Layer 3 of a small transformer language model trained on English Wikipedia (12 layers, counted from 0, width 64).
A neuron's activation on a vector x is GELU(weights . x), where the dot is the dot product.

Input weights of the MLP neurons that the questions are about. A number n stands for n times 0.0056.
n0: -40 -20 41 -56 25 66 39 -18 7 -22 -12 -36 -13 -36 94 -38 -8 9 29 46 3 23 -26 -17 10 16 50 31 30 15 36 -46 17 -11 -31 2 -1 -46 8 1 33 9 -4 16 -34 -56 -10 6 -32 -13 27 12 -13 -40 24 -7 -7 -7 28 -1 -25 12 -30 20
n2: -21 -5 -9 13 11 0 34 -16 -64 86 -42 -15 -27 -25 -11 25 -2 -1 -36 -9 -7 -26 -6 -3 24 -2 -5 31 35 -30 24 10 -41 -14 28 -16 31 -2 15 3 4 -9 -33 26 24 5 1 -39 26 49 37 4 38 -14 29 35 -32 -41 47 54 -4 15 16 -1
n3: -4 24 11 13 -32 75 19 -13 -31 31 22 -10 -14 -26 -8 -33 -63 -30 -1 49 36 25 47 -14 5 -21 55 -30 10 1 15 -46 -11 2 -8 2 -12 -48 2 -3 36 -16 -4 14 32 -42 0 9 -4 17 -13 33 30 24 2 -30 -5 -4 -19 -47 -9 -19 12 -24
n21: 4 4 21 34 -5 -13 23 5 -14 -21 -6 -26 50 -35 -2 -7 24 -2 1 34 -6 30 10 9 10 -19 -31 -47 -16 -48 -2 16 -23 10 -20 -18 -5 -11 14 10 -31 3 -18 -12 -21 -42 -27 -11 5 55 26 22 8 -5 40 -43 -7 8 5 45 25 21 -16 -26
n27: -60 -43 15 -3 -14 10 -11 -24 0 -40 22 18 -10 -4 -43 2 16 10 -25 -13 44 -14 -36 15 -1 14 31 42 5 13 2 -27 -10 31 -36 18 13 5 8 7 57 27 11 -34 13 22 -6 58 -2 -16 18 40 -7 -14 25 -8 -6 -29 3 18 -22 7 5 -37
n38: 8 -1 -12 21 -28 -11 19 -41 -25 -9 -46 25 14 -20 -1 1 -26 6 -24 24 61 -1 19 5 -25 26 38 -40 -25 42 25 3 -32 -5 41 42 25 -22 15 16 -31 6 -32 35 20 -17 21 -14 -14 24 22 -2 27 47 30 -11 -29 -40 -8 -40 -48 -7 27 -21
n39: -9 -28 44 -1 28 35 39 5 -37 31 4 -25 34 -22 -52 -1 -29 -25 7 -5 6 22 -24 12 -61 -22 -14 12 34 18 -7 7 -8 -1 -1 -17 38 8 28 9 -14 -38 -7 -37 -5 -57 -2 14 7 45 0 8 -11 6 41 -18 -17 0 39 51 -26 5 12 24
n53: 26 30 11 30 -17 -18 48 -33 -1 28 -55 27 -8 29 -26 12 -5 -29 -27 -17 41 6 -42 -4 17 15 -27 -33 -12 30 41 3 0 56 -17 -12 2 -26 64 8 11 10 18 30 -37 -5 -15 -10 10 20 41 23 -44 -9 13 -45 -18 -74 8 8 3 22 -12 -11
n56: -28 -6 18 1 32 54 17 -11 -27 -12 10 -32 29 16 -58 -36 6 0 -1 -13 58 10 -14 -8 -33 13 4 42 1 28 -1 -39 -18 15 -45 3 -20 -31 -19 5 9 7 -21 -14 -19 -9 25 32 22 11 3 -9 30 36 35 -12 -46 43 17 -14 -8 7 -12 8
n63: 4 -30 27 -7 -17 -3 21 -36 -21 -48 -37 2 72 -59 -27 4 -40 -8 11 39 -16 18 -11 23 -7 -28 37 -90 8 9 24 37 17 31 -10 6 -28 31 20 33 -8 -5 33 -31 29 6 -37 19 -14 33 -7 65 -27 -40 53 7 -17 -14 28 19 8 4 4 -4
n81: 0 4 21 -60 -1 5 8 -36 -3 -2 55 -17 15 -43 37 -6 -21 -6 -12 31 -2 -42 -7 27 -16 17 6 -8 -3 -6 -3 -50 -7 -10 -25 8 14 -18 67 0 44 12 6 11 -6 -43 -13 11 -15 54 -8 9 -7 -4 36 -27 -25 23 2 30 -76 3 43 22
n88: 8 -24 -7 -3 -21 8 44 -18 -50 -11 -30 -10 31 -24 -6 -9 -3 19 -35 29 66 1 -2 30 -62 7 -7 -54 14 35 -11 -1 -44 -3 41 -13 -3 -28 18 26 -31 9 22 0 9 -27 10 6 31 39 26 -21 11 45 23 -21 -16 19 -3 -10 -8 -3 18 -11
n93: 9 -6 10 6 -17 19 28 63 -17 -16 -7 8 -1 -2 -29 9 19 13 27 10 -13 29 31 -8 -27 8 -5 1 -41 -43 13 -11 -44 -8 28 60 -11 12 -41 -30 -16 -29 5 17 -16 -26 -24 -20 9 31 2 -44 18 -19 8 -32 13 41 -3 3 19 -63 -23 -30
n98: -16 -9 -30 -6 -14 65 -6 -13 38 -20 9 -28 -18 21 -5 -3 -8 -3 17 5 -1 6 -41 33 13 4 -5 -8 14 -23 12 19 19 30 -68 45 -20 21 -6 24 37 -27 16 -17 -4 10 -10 41 36 11 19 27 -45 -22 9 9 17 2 6 31 13 1 -32 -21
n102: 11 18 37 20 -26 23 -11 9 -49 19 11 14 41 -46 -16 -13 -35 -45 -2 3 -4 -1 21 6 -16 -23 18 0 -28 -26 -10 -15 -29 -7 10 12 -4 25 -19 26 -3 31 20 -1 51 -24 13 17 21 8 31 -23 0 -18 20 -8 -20 -14 -3 -26 10 -2 39 -49
n118: 19 -37 -5 16 -20 -1 -5 -32 -28 -14 -20 -50 -35 -10 32 23 15 21 -29 0 -40 -18 23 -8 -9 20 33 12 -1 32 44 -36 1 22 23 -24 -81 1 47 54 12 -33 9 31 0 -16 -18 -6 2 25 13 -6 37 22 -5 25 -12 -8 15 -20 35 42 36 4
n123: 14 -30 -5 -1 -3 -17 0 1 10 -9 -9 5 15 12 -19 30 -8 1 1 -12 -3 -2 26 -28 2 -52 -13 10 -2 8 -14 -30 -37 6 31 15 0 2 -19 17 -8 -10 13 -26 22 21 11 -26 0 1 43 -5 26 -12 33 -19 -26 -14 -5 20 9 22 0 3
n130: 2 -89 22 -8 -18 -6 -21 -37 -9 -8 -2 27 8 16 -20 13 -29 69 6 10 19 -15 -2 44 12 48 27 -55 48 20 8 7 -1 10 14 -3 0 -6 34 0 -4 -12 -25 -40 4 24 14 5 18 25 41 24 -13 24 29 -40 -4 -72 -14 23 -18 11 -29 10
n133: 37 -37 9 19 14 42 14 -11 7 22 7 18 -55 -22 -18 -32 -42 -2 -2 -31 24 -13 -15 47 9 16 -12 50 49 -9 -2 -8 14 25 -14 9 0 9 3 1 -26 -18 3 -10 20 -35 -2 -11 30 12 12 -19 -5 -11 -10 14 -41 -10 19 0 18 -9 -1 22
n146: 33 -24 -10 -22 -32 -7 2 6 -17 20 -10 36 -12 17 -11 -1 -71 -22 35 47 15 12 -20 10 -55 2 10 1 11 -7 9 9 -35 41 26 -10 32 30 26 42 12 3 -16 53 -7 -24 32 -43 37 20 0 -25 17 -8 -18 -13 -70 7 24 2 -18 8 -14 -1
n157: -4 12 -4 23 -15 27 -4 -5 -5 40 14 -1 11 56 1 -6 -15 31 11 8 -15 4 11 14 15 -2 -28 -13 17 -10 12 4 25 4 -79 10 -34 4 24 -4 18 -29 -20 17 -11 -3 2 -22 -19 -16 34 -17 -21 9 -11 3 -28 -51 4 40 -6 48 -10 -27
n160: -8 -21 19 20 -33 -13 -29 -38 -25 19 44 3 17 14 74 -10 -58 -38 53 17 -24 14 -35 -42 -10 1 14 -34 45 7 30 -33 -1 80 -66 -1 11 1 51 36 -12 10 40 33 31 2 -9 -17 19 21 45 -38 -11 23 25 30 -1 -33 -3 31 -16 3 -8 2
n166: -8 -13 15 -16 5 10 -14 3 -14 -20 -40 -5 -12 16 -42 8 -2 4 -22 13 8 -23 -28 -15 5 -29 -47 -9 17 -17 -12 13 10 23 34 3 -15 0 -6 12 8 -17 18 26 -18 20 10 25 23 8 10 -37 9 -9 27 -5 5 -43 4 13 5 28 4 -27
n176: -23 -32 -17 -58 -1 1 23 -13 -28 -32 -6 -38 10 -10 -1 40 44 17 -12 -38 13 42 -11 -27 6 17 -12 33 30 3 -9 -30 -23 -4 -18 5 -14 29 1 5 -32 17 1 -23 6 -20 6 35 -3 33 26 -18 52 16 51 -26 -18 8 12 56 -45 17 -29 -27
n178: 37 10 -2 -3 13 -1 8 19 -18 -3 -53 10 -16 -32 -18 -31 -19 -23 -4 -13 32 -17 -2 15 0 8 -1 23 5 -33 -3 -11 17 20 24 18 -4 -21 1 7 -27 -11 15 13 -19 -27 0 29 7 60 16 20 -6 -18 -10 -14 -9 -4 23 26 10 36 -26 -41
n208: -38 -45 -10 -35 -26 -10 7 -15 -11 -4 9 15 -17 9 -11 15 44 4 -4 -7 15 -19 -13 26 -16 37 -7 10 18 -71 18 -24 -2 -2 -6 52 11 -10 9 -3 26 -30 22 -47 18 8 -26 3 33 24 -4 -18 28 -23 18 -15 -7 -13 44 38 -15 -42 51 -43
n213: 31 28 38 -43 -32 9 -3 0 -16 37 4 -25 23 -26 19 -33 -39 -53 48 20 -16 56 -16 -31 -44 -20 -23 -26 14 -34 26 -32 0 18 1 24 -35 14 17 28 -21 4 27 19 -3 12 -16 17 16 1 17 -29 13 -7 15 6 -31 -6 -4 -7 -10 11 -30 0
n224: 26 -19 -8 4 -15 -35 30 16 -2 4 -22 -18 19 12 14 27 -2 -3 -11 -5 -12 3 -13 -5 11 -10 46 -16 47 -6 9 -25 -36 37 47 -7 25 34 -22 7 -28 15 -19 7 -17 21 3 -24 1 39 0 14 -10 -39 28 -14 -14 -31 8 40 30 3 12 6
n226: -23 49 -22 6 6 14 -21 -9 -26 10 -28 0 0 -25 -47 -36 -47 -16 21 13 4 8 -16 29 -12 63 -20 -45 2 44 19 -63 -17 30 13 10 -4 6 19 14 35 -23 40 0 -51 -35 -15 6 13 25 8 -22 4 -3 33 -32 17 39 46 22 7 7 -12 -26
n230: -19 -11 -8 -51 -4 3 -5 -13 -2 25 12 18 -43 -8 27 18 -4 -17 -31 54 -6 7 -56 19 -24 1 35 10 -5 -8 7 -55 -23 7 -32 -6 9 42 21 13 4 -14 -19 -31 -7 -32 41 2 -11 31 9 27 21 -44 89 23 -19 16 24 11 -48 12 -50 40
n237: -8 0 2 19 7 43 54 -21 -3 21 -26 -36 -66 44 -7 -4 10 -25 -35 11 32 -11 -32 15 19 -4 -25 -8 41 53 31 -11 -18 20 22 -34 -11 -24 30 34 48 -39 -34 32 -35 -13 -15 14 11 -7 32 34 -15 -4 51 -14 -11 -41 26 -18 2 9 -29 20
n253: 1 -1 28 28 -13 35 -3 0 1 -10 -18 -34 11 -16 10 14 -29 -32 -11 28 26 20 24 -33 30 -22 40 -8 -31 -25 9 -47 -2 6 -38 35 -38 3 19 30 2 -40 4 -38 -23 -39 -14 23 11 -2 19 20 -14 -12 23 20 11 -49 85 -22 37 3 20 11

Each question shows a token from some text and the vector x that enters the MLP there. A number n stands for n times 0.054.

"Cor": 10 -1 -12 -3 28 -8 -15 7 43 -19 22 5 26 -29 10 -18 27 16 -9 -31 -40 -12 -9 0 -8 11 -6 20 -27 -9 -37 13 58 -2 -13 6 -29 -11 -5 20 2 19 10 14 -9 8 -6 1 -11 -22 -4 -1 -4 9 -19 33 11 -8 3 -23 23 -14 2 20
Which neuron fires most, and how strongly? n118, at about 0.33

"4 ": -9 3 0 5 -8 0 25 63 0 -11 21 7 -5 -10 -23 0 37 5 17 -21 -22 -18 -7 8 -3 14 -20 16 24 -11 -7 -2 -13 -18 -9 -30 -22 1 -26 -31 9 4 4 13 1 31 -7 -20 10 14 4 -2 -17 2 -6 10 24 6 -30 5 33 -17 -9 -1
Which neuron fires most, and how strongly? n93, at about 2.7

"-": 1 -16 1 -11 11 3 -25 52 8 11 20 3 0 7 16 -8 1 -14 38 -7 -30 -32 3 25 -21 7 -17 -15 7 6 -4 1 -5 13 -6 -4 30 9 -7 -18 13 -34 2 20 -7 13 -3 -19 20 -5 -12 -5 -12 -5 -25 -14 17 23 -12 -5 -31 -24 4 4
The two highest activations, in order: n93, n146

"i": -15 1 -5 -16 43 -13 21 14 14 -6 -7 -16 -9 11 15 -15 -4 4 7 -41 1 -22 -8 3 2 33 -26 -4 21 6 -15 -11 33 -7 7 -36 22 -11 7 -34 14 -23 -4 19 -3 -5 16 -5 8 1 -46 33 -29 33 -9 -2 2 6 -18 3 -4 -9 1 24
The two highest activations, in order: n237, n81

"val": 42 5 -12 2 40 -48 -21 16 9 19 -12 -21 3 -12 16 -5 10 -1 5 -32 7 5 13 -2 -17 -11 -30 7 -4 -2 -18 -16 30 5 -5 9 -7 -22 -6 3 11 -3 7 7 -4 19 18 0 -6 17 -17 13 -9 -3 -11 47 33 -4 21 -25 -7 -17 -6 -21
Which of these neurons fires most? n178

"elec": 14 -8 -31 1 25 -15 -23 29 32 6 24 31 -27 -19 20 12 -1 20 15 -37 -10 -14 26 -1 9 7 -30 15 -1 -4 -28 -5 2 6 -2 -16 4 -13 2 5 -22 -3 -17 27 -8 4 15 -4 -7 12 17 -14 -8 -1 -22 8 44 -6 0 -19 8 -5 5 -21
Which of these neurons fires most? n133

"detail": 13 -15 -23 18 27 -10 -38 26 -12 2 52 21 -8 -2 4 -6 25 20 -2 -44 -7 21 16 -6 -26 20 -34 23 -13 25 -23 4 10 9 10 -11 -18 -6 -25 17 -34 11 2 -22 6 23 17 -6 -13 -22 15 -16 -6 -11 2 24 8 -5 -13 -2 -15 5 -1 -3
The three highest activations, in order: n123, n176, n133

"CO": -22 -16 -38 5 10 -21 -39 33 10 2 30 18 -7 7 16 -4 26 19 7 -11 -21 -22 -7 8 -1 -2 -30 26 2 8 -32 10 38 6 -6 -17 4 -9 16 20 12 22 2 9 -4 23 -23 -9 22 -34 -8 -13 -3 32 3 -8 19 -9 -7 2 -24 -23 15 -15
Which of these neurons fires most? n208

"o": -5 -13 -6 5 32 -23 29 40 8 -1 -4 -12 -20 -9 4 -4 14 8 9 9 21 -17 -1 -6 -7 8 1 -19 3 24 -10 7 37 14 7 -23 -3 -15 -23 -24 23 -3 -20 16 -12 -11 0 28 -14 2 -38 34 -24 27 0 7 13 -6 -19 -6 -30 -22 -4 12
Which neuron fires most, and how strongly? n237, at about 1.6

"ite": 18 -8 -12 10 32 -22 -18 17 -21 7 14 -15 -13 12 10 13 15 22 -14 -24 20 12 -12 6 -8 -11 16 0 -28 9 -14 -32 25 -2 11 1 0 -16 -19 -30 10 15 -13 -24 -18 -26 23 24 16 1 -39 17 -14 11 20 31 36 3 -22 4 -3 14 -20 -2
Which neuron fires most, and how strongly? n230, at about 1.1

"201": 23 15 -28 12 1 -14 -1 19 18 3 11 15 -24 -1 -2 1 26 7 20 -26 -7 -6 -10 0 -2 12 -46 5 7 61 -5 10 9 -38 -5 -28 -27 -1 31 6 -31 28 -11 1 -12 -1 15 -19 0 -2 3 5 -20 -12 -20 20 24 2 -1 -1 5 -8 -1 -22
Which of these neurons fires most? n53

"ator": 25 8 -7 0 29 -12 -18 9 1 12 14 -5 6 8 18 -2 28 27 9 -49 20 -3 5 -2 10 15 -31 -20 -5 -1 -27 -17 -4 5 20 -18 -15 -22 -16 -24 -17 11 10 -18 -20 23 -12 8 27 -6 -27 33 -25 6 19 33 32 -9 -10 0 -23 -2 3 -20
Which of these neurons fires most? n130

"Bec": 29 -13 -15 7 19 -36 -12 11 28 -7 10 -6 7 -10 8 -8 -1 3 6 -8 -2 13 6 -4 14 -19 57 12 -11 3 -17 11 32 -7 -12 9 -32 -14 -27 3 -1 27 32 -9 0 -26 19 0 -2 -6 -20 -5 0 -14 -27 34 10 -5 -11 -24 30 -10 -18 -6
Which of these neurons fires most? n253

"sh": 7 1 11 -18 33 -22 -17 28 24 3 29 -10 18 -15 0 -25 -29 -17 20 -27 -6 3 8 3 -12 -27 1 -9 14 -10 -16 -10 16 26 -21 23 24 -4 -31 -28 -10 5 19 -18 -11 15 15 16 -4 8 -30 14 -8 0 -35 41 40 -7 -18 -11 16 9 -7 -9
Which of these neurons fires most? n213

"Ob": 11 5 -30 -15 19 -10 -13 22 26 -8 18 -7 -3 -10 23 -7 -2 -13 7 -9 -24 -9 17 1 9 5 -31 27 -13 28 -26 7 48 6 0 6 -26 11 -21 14 7 -12 23 19 12 -2 -17 17 2 -67 -20 2 -4 9 -6 4 12 -14 -8 -27 -2 -24 11 19
The two highest activations, in order: n98, n118

"Fac": 13 -19 -31 -25 24 -21 4 5 48 -2 10 -3 -6 -16 16 -1 36 1 14 -39 -42 -7 8 -11 12 -14 23 8 -18 14 -23 9 38 -16 3 -25 -26 -2 14 27 -27 18 20 22 7 -5 -9 -3 -1 -17 3 -4 2 -6 -5 46 2 -11 -1 -8 -2 -15 -1 20
Which neuron fires most, and how strongly? n118, at about 1.9

"T": -10 1 11 -14 35 -19 -15 34 -22 4 18 -7 -1 7 7 -22 2 -13 -4 -6 -11 -11 -7 19 -16 -19 -4 9 -13 3 2 -4 87 -8 -9 -28 36 8 -4 -3 7 -3 2 0 6 -28 2 -4 26 -27 -47 1 -17 -4 8 9 42 7 -23 10 -1 -10 -4 -9
Which of these neurons fires most? n39

"== ": -34 3 -7 -7 -14 -28 -48 42 -1 1 15 17 -5 15 -1 -8 3 -18 4 -33 -4 10 7 -17 -2 -3 15 12 -13 -16 -5 8 -31 3 11 -30 6 3 12 15 -7 34 19 22 15 10 3 0 36 -11 -43 -5 -5 10 2 37 -20 -33 -2 -7 14 2 -5 11
The two highest activations, in order: n160, n146

"En": 17 4 -11 25 17 -16 -30 12 32 -15 19 12 10 -5 27 6 7 -10 3 1 -40 -28 1 18 -14 26 28 1 -28 -22 -35 -2 53 -14 -12 4 -23 9 -14 -4 6 4 12 10 -26 -22 -7 -2 13 -7 -21 3 -3 -4 -7 20 23 -25 10 -22 1 4 -2 12
The three highest activations, in order: n253, n118, n98

"17": 3 -3 -9 9 19 -11 15 23 7 11 -10 10 -3 8 -8 -6 40 5 -2 -54 8 19 -17 -1 -10 -18 -29 2 -27 14 -13 18 40 -6 -3 -36 17 -6 16 -8 -17 37 -32 1 4 2 11 -17 -2 -1 -14 13 -34 -4 1 -3 13 17 -25 34 -7 5 -18 6
Which neuron fires most, and how strongly? n53, at about 1.3

"end": 15 7 -3 12 27 -8 -39 20 2 20 18 16 15 -7 11 -13 16 0 8 -31 -15 -12 17 1 -32 -5 -18 -32 3 -20 -32 0 -1 8 8 -17 -6 -1 -28 -19 -17 0 2 -8 28 32 -1 3 14 10 0 41 -10 -13 0 30 4 -34 -3 -11 -5 10 4 -19
Which of these neurons fires most? n102

"h": -6 19 10 -6 31 -21 11 32 2 -2 -5 -10 1 -16 9 -6 -4 -21 5 -40 4 -1 4 1 -21 -23 6 14 0 3 -20 -12 41 9 -20 15 25 7 -22 -56 11 -22 28 -1 18 13 10 20 -16 5 -36 25 -15 6 -35 -2 20 -7 -25 -5 22 -22 9 -2
The two highest activations, in order: n178, n93

"the ": -12 -11 22 9 6 -12 -32 76 12 8 2 20 15 -3 4 -18 -3 -1 10 24 -8 1 26 -4 1 -2 -6 -11 -13 8 -16 15 -15 -13 5 -20 4 5 -7 -26 11 5 -12 10 0 11 -2 -33 -4 -21 -21 -9 1 8 -21 -13 7 -12 4 -2 -14 9 -12 7
The two highest activations, in order: n93, n146

"F": 12 -13 11 -11 25 -37 -43 23 11 17 23 7 -1 -1 -4 -38 6 -14 25 -34 -45 -3 -11 13 -14 -21 3 5 3 9 -8 10 70 14 -7 -29 23 8 22 14 1 10 18 -8 0 -11 8 5 3 -5 -33 -11 -12 -21 -18 -5 44 -2 -5 6 -7 -19 -4 -4
The two highest activations, in order: n160, n39

"O": 9 -6 7 7 28 -27 -9 20 6 -20 16 -1 -4 1 10 -30 21 19 4 -12 -32 -17 -4 5 14 -1 -17 1 -5 19 -14 34 83 30 -23 -12 -3 -4 18 -6 -3 7 19 9 -20 -8 -18 5 0 -28 -47 -6 -18 16 0 -36 25 12 -25 5 -4 -14 -6 16
Which of these neurons fires most? n98

"ure": 17 -18 -11 4 34 -27 -25 10 -23 -4 19 -3 -11 11 10 -4 26 48 -7 -30 14 -10 10 -3 13 -1 -40 -38 -4 5 -2 19 8 30 6 -21 8 -16 -15 -11 -11 24 10 -15 -14 13 -11 10 4 0 -29 13 -14 27 14 -6 50 0 -11 5 -33 25 -4 -9
Which of these neurons fires most? n130

"its ": 13 -26 1 2 26 -15 -31 64 -6 10 24 18 17 2 3 -2 13 2 2 19 -2 7 10 -4 -21 8 -5 -10 -7 -15 -12 -29 -2 -29 14 -22 -9 -5 -32 -14 -13 -7 -4 7 23 -21 5 -26 -14 33 -32 -1 23 22 -7 -5 2 4 -8 -5 -1 3 -2 8
Which neuron fires most, and how strongly? n93, at about 2.5

"Moh": 9 7 18 9 11 -17 -8 12 -4 -1 12 -10 0 -19 11 -2 -6 -27 -20 -17 -13 1 3 5 0 4 -26 10 8 4 -8 3 58 9 -20 32 5 12 -34 -18 21 2 3 0 4 -10 -16 23 3 -52 -44 1 15 32 -44 31 49 -22 -4 -28 10 18 11 -11
The two highest activations, in order: n253, n98

"st": 2 -5 -6 -18 40 -11 -17 24 -5 12 44 -4 8 -11 7 -14 11 -9 -14 -33 5 -10 -10 12 -52 -3 -21 2 -6 -25 -20 -24 46 24 -10 5 16 19 -32 -8 -6 2 7 -14 7 33 13 -3 -30 0 -11 -4 6 -6 -9 36 6 6 -7 11 -16 -14 13 13
Which neuron fires most, and how strongly? n208, at about 0.96

"ex": 6 17 -36 23 37 -15 -59 12 6 11 28 10 4 17 23 -10 -34 -5 3 -19 -25 -7 11 6 -10 -14 5 12 -9 17 -30 -21 10 5 0 -27 6 -6 5 -11 22 -29 -16 9 4 -5 28 -11 -8 -18 -41 13 -8 12 13 1 5 5 1 -6 7 2 15 -14
Which of these neurons fires most? n157

"ace": 11 -9 -23 -9 31 -2 -15 28 -1 16 0 -10 -8 8 13 -10 19 8 0 -53 -2 13 -8 1 11 -13 -31 8 0 -36 -20 -34 -16 -6 14 -11 5 8 -9 -8 1 10 -7 21 8 14 22 11 5 -21 -31 33 -21 -19 32 39 23 -11 -7 10 1 -11 -11 -7
Which of these neurons fires most? n224

"Indi": -9 -10 -15 6 9 -1 -15 0 25 -5 -4 7 -8 -17 21 1 20 -4 -1 -30 -18 -15 -12 3 16 -1 -5 11 10 -27 -22 -7 19 15 15 11 -25 9 -24 2 -4 55 -17 59 16 13 -3 26 7 -35 -26 3 3 -18 3 22 26 -14 -29 -26 15 -6 -1 -4
The two highest activations, in order: n166, n27

"es": -29 -24 -15 -1 34 -20 -9 27 1 -3 17 -3 1 -7 -4 3 10 33 -1 -49 -6 3 6 18 16 -17 11 -28 -18 8 -24 4 10 8 17 -39 15 -8 -17 -13 12 -5 -34 -24 -5 8 11 -4 -15 9 -33 25 -17 23 12 26 6 7 7 22 -16 17 8 4
Which of these neurons fires most? n130

"Dev": 5 9 -2 6 29 -12 -13 16 32 -5 16 -21 7 -4 10 -23 8 -16 7 -16 4 4 2 -15 -24 10 -29 23 -4 10 -14 18 56 10 -22 3 -31 -3 -38 -5 -8 30 3 14 -10 -4 -4 32 5 -24 -17 20 -11 10 -6 40 10 -14 -39 -11 11 -31 -14 17
Which neuron fires most, and how strongly? n98, at about 0.95

"ich": 3 -10 -1 21 35 5 -18 27 -13 -6 20 -10 -13 5 18 2 -31 -20 6 -8 6 15 20 11 -11 -14 10 20 -26 24 -20 -23 36 3 -8 -17 9 3 -17 -15 8 -23 -16 -18 7 -21 17 30 8 -6 -39 19 -21 -15 -17 0 44 4 -26 -10 1 -7 -2 17
The three highest activations, in order: n3, n253, n39

"appro": 20 -7 -4 -8 34 -30 -3 -6 21 10 22 -17 16 -7 15 -9 29 6 -4 -49 -35 -5 -10 -21 6 -1 -33 27 9 25 -24 1 9 -8 0 9 -1 -19 17 -17 15 -11 -14 21 -21 47 9 -3 -20 -36 -26 3 15 41 -14 35 1 9 10 -4 -5 -10 6 -12
Which neuron fires most, and how strongly? n118, at about 0.2

"$": -5 -13 -12 -11 8 -27 0 35 -2 6 4 0 -10 2 19 11 27 -8 -19 11 -14 -34 -2 -8 16 -24 -15 6 -2 22 3 10 -23 -8 -2 6 31 23 26 -49 17 8 -3 43 -26 10 9 -24 0 -22 -46 -2 17 26 -36 6 11 9 -18 3 2 1 -6 -4
Which neuron fires most, and how strongly? n2, at about 0.17

"meas": 8 0 -41 15 32 -19 -9 17 -4 16 5 -11 -3 -12 24 38 -1 0 10 -23 -15 -5 8 8 -11 -37 -8 -4 -18 -8 -16 -30 1 -6 -3 -9 -7 -6 -5 -9 -10 3 -23 20 36 14 12 -9 1 7 -15 13 15 5 11 60 2 -17 -4 -19 2 15 2 -7
Which of these neurons fires most? n2

"indep": -3 -8 -20 3 21 -4 -61 8 14 5 38 37 3 17 24 -3 -7 -26 13 -35 -19 -12 17 -5 -3 3 -19 -1 -10 -17 -31 -10 2 1 6 -16 5 11 4 -1 -15 -2 -17 27 24 36 -5 4 16 -41 -22 11 2 10 14 0 12 -21 -23 -10 -11 19 11 2
Which of these neurons fires most? n160

"H": 4 21 2 -13 23 -39 -19 29 4 8 -5 -6 -7 -13 -1 -24 2 -28 0 -2 -21 -14 -11 7 -20 -23 11 18 1 26 -9 1 82 19 -16 2 5 19 -7 -27 16 7 21 21 7 -17 0 18 -3 -17 -47 3 -10 7 -21 0 35 -5 -23 -1 17 -16 -4 -13
Which of these neurons fires most? n178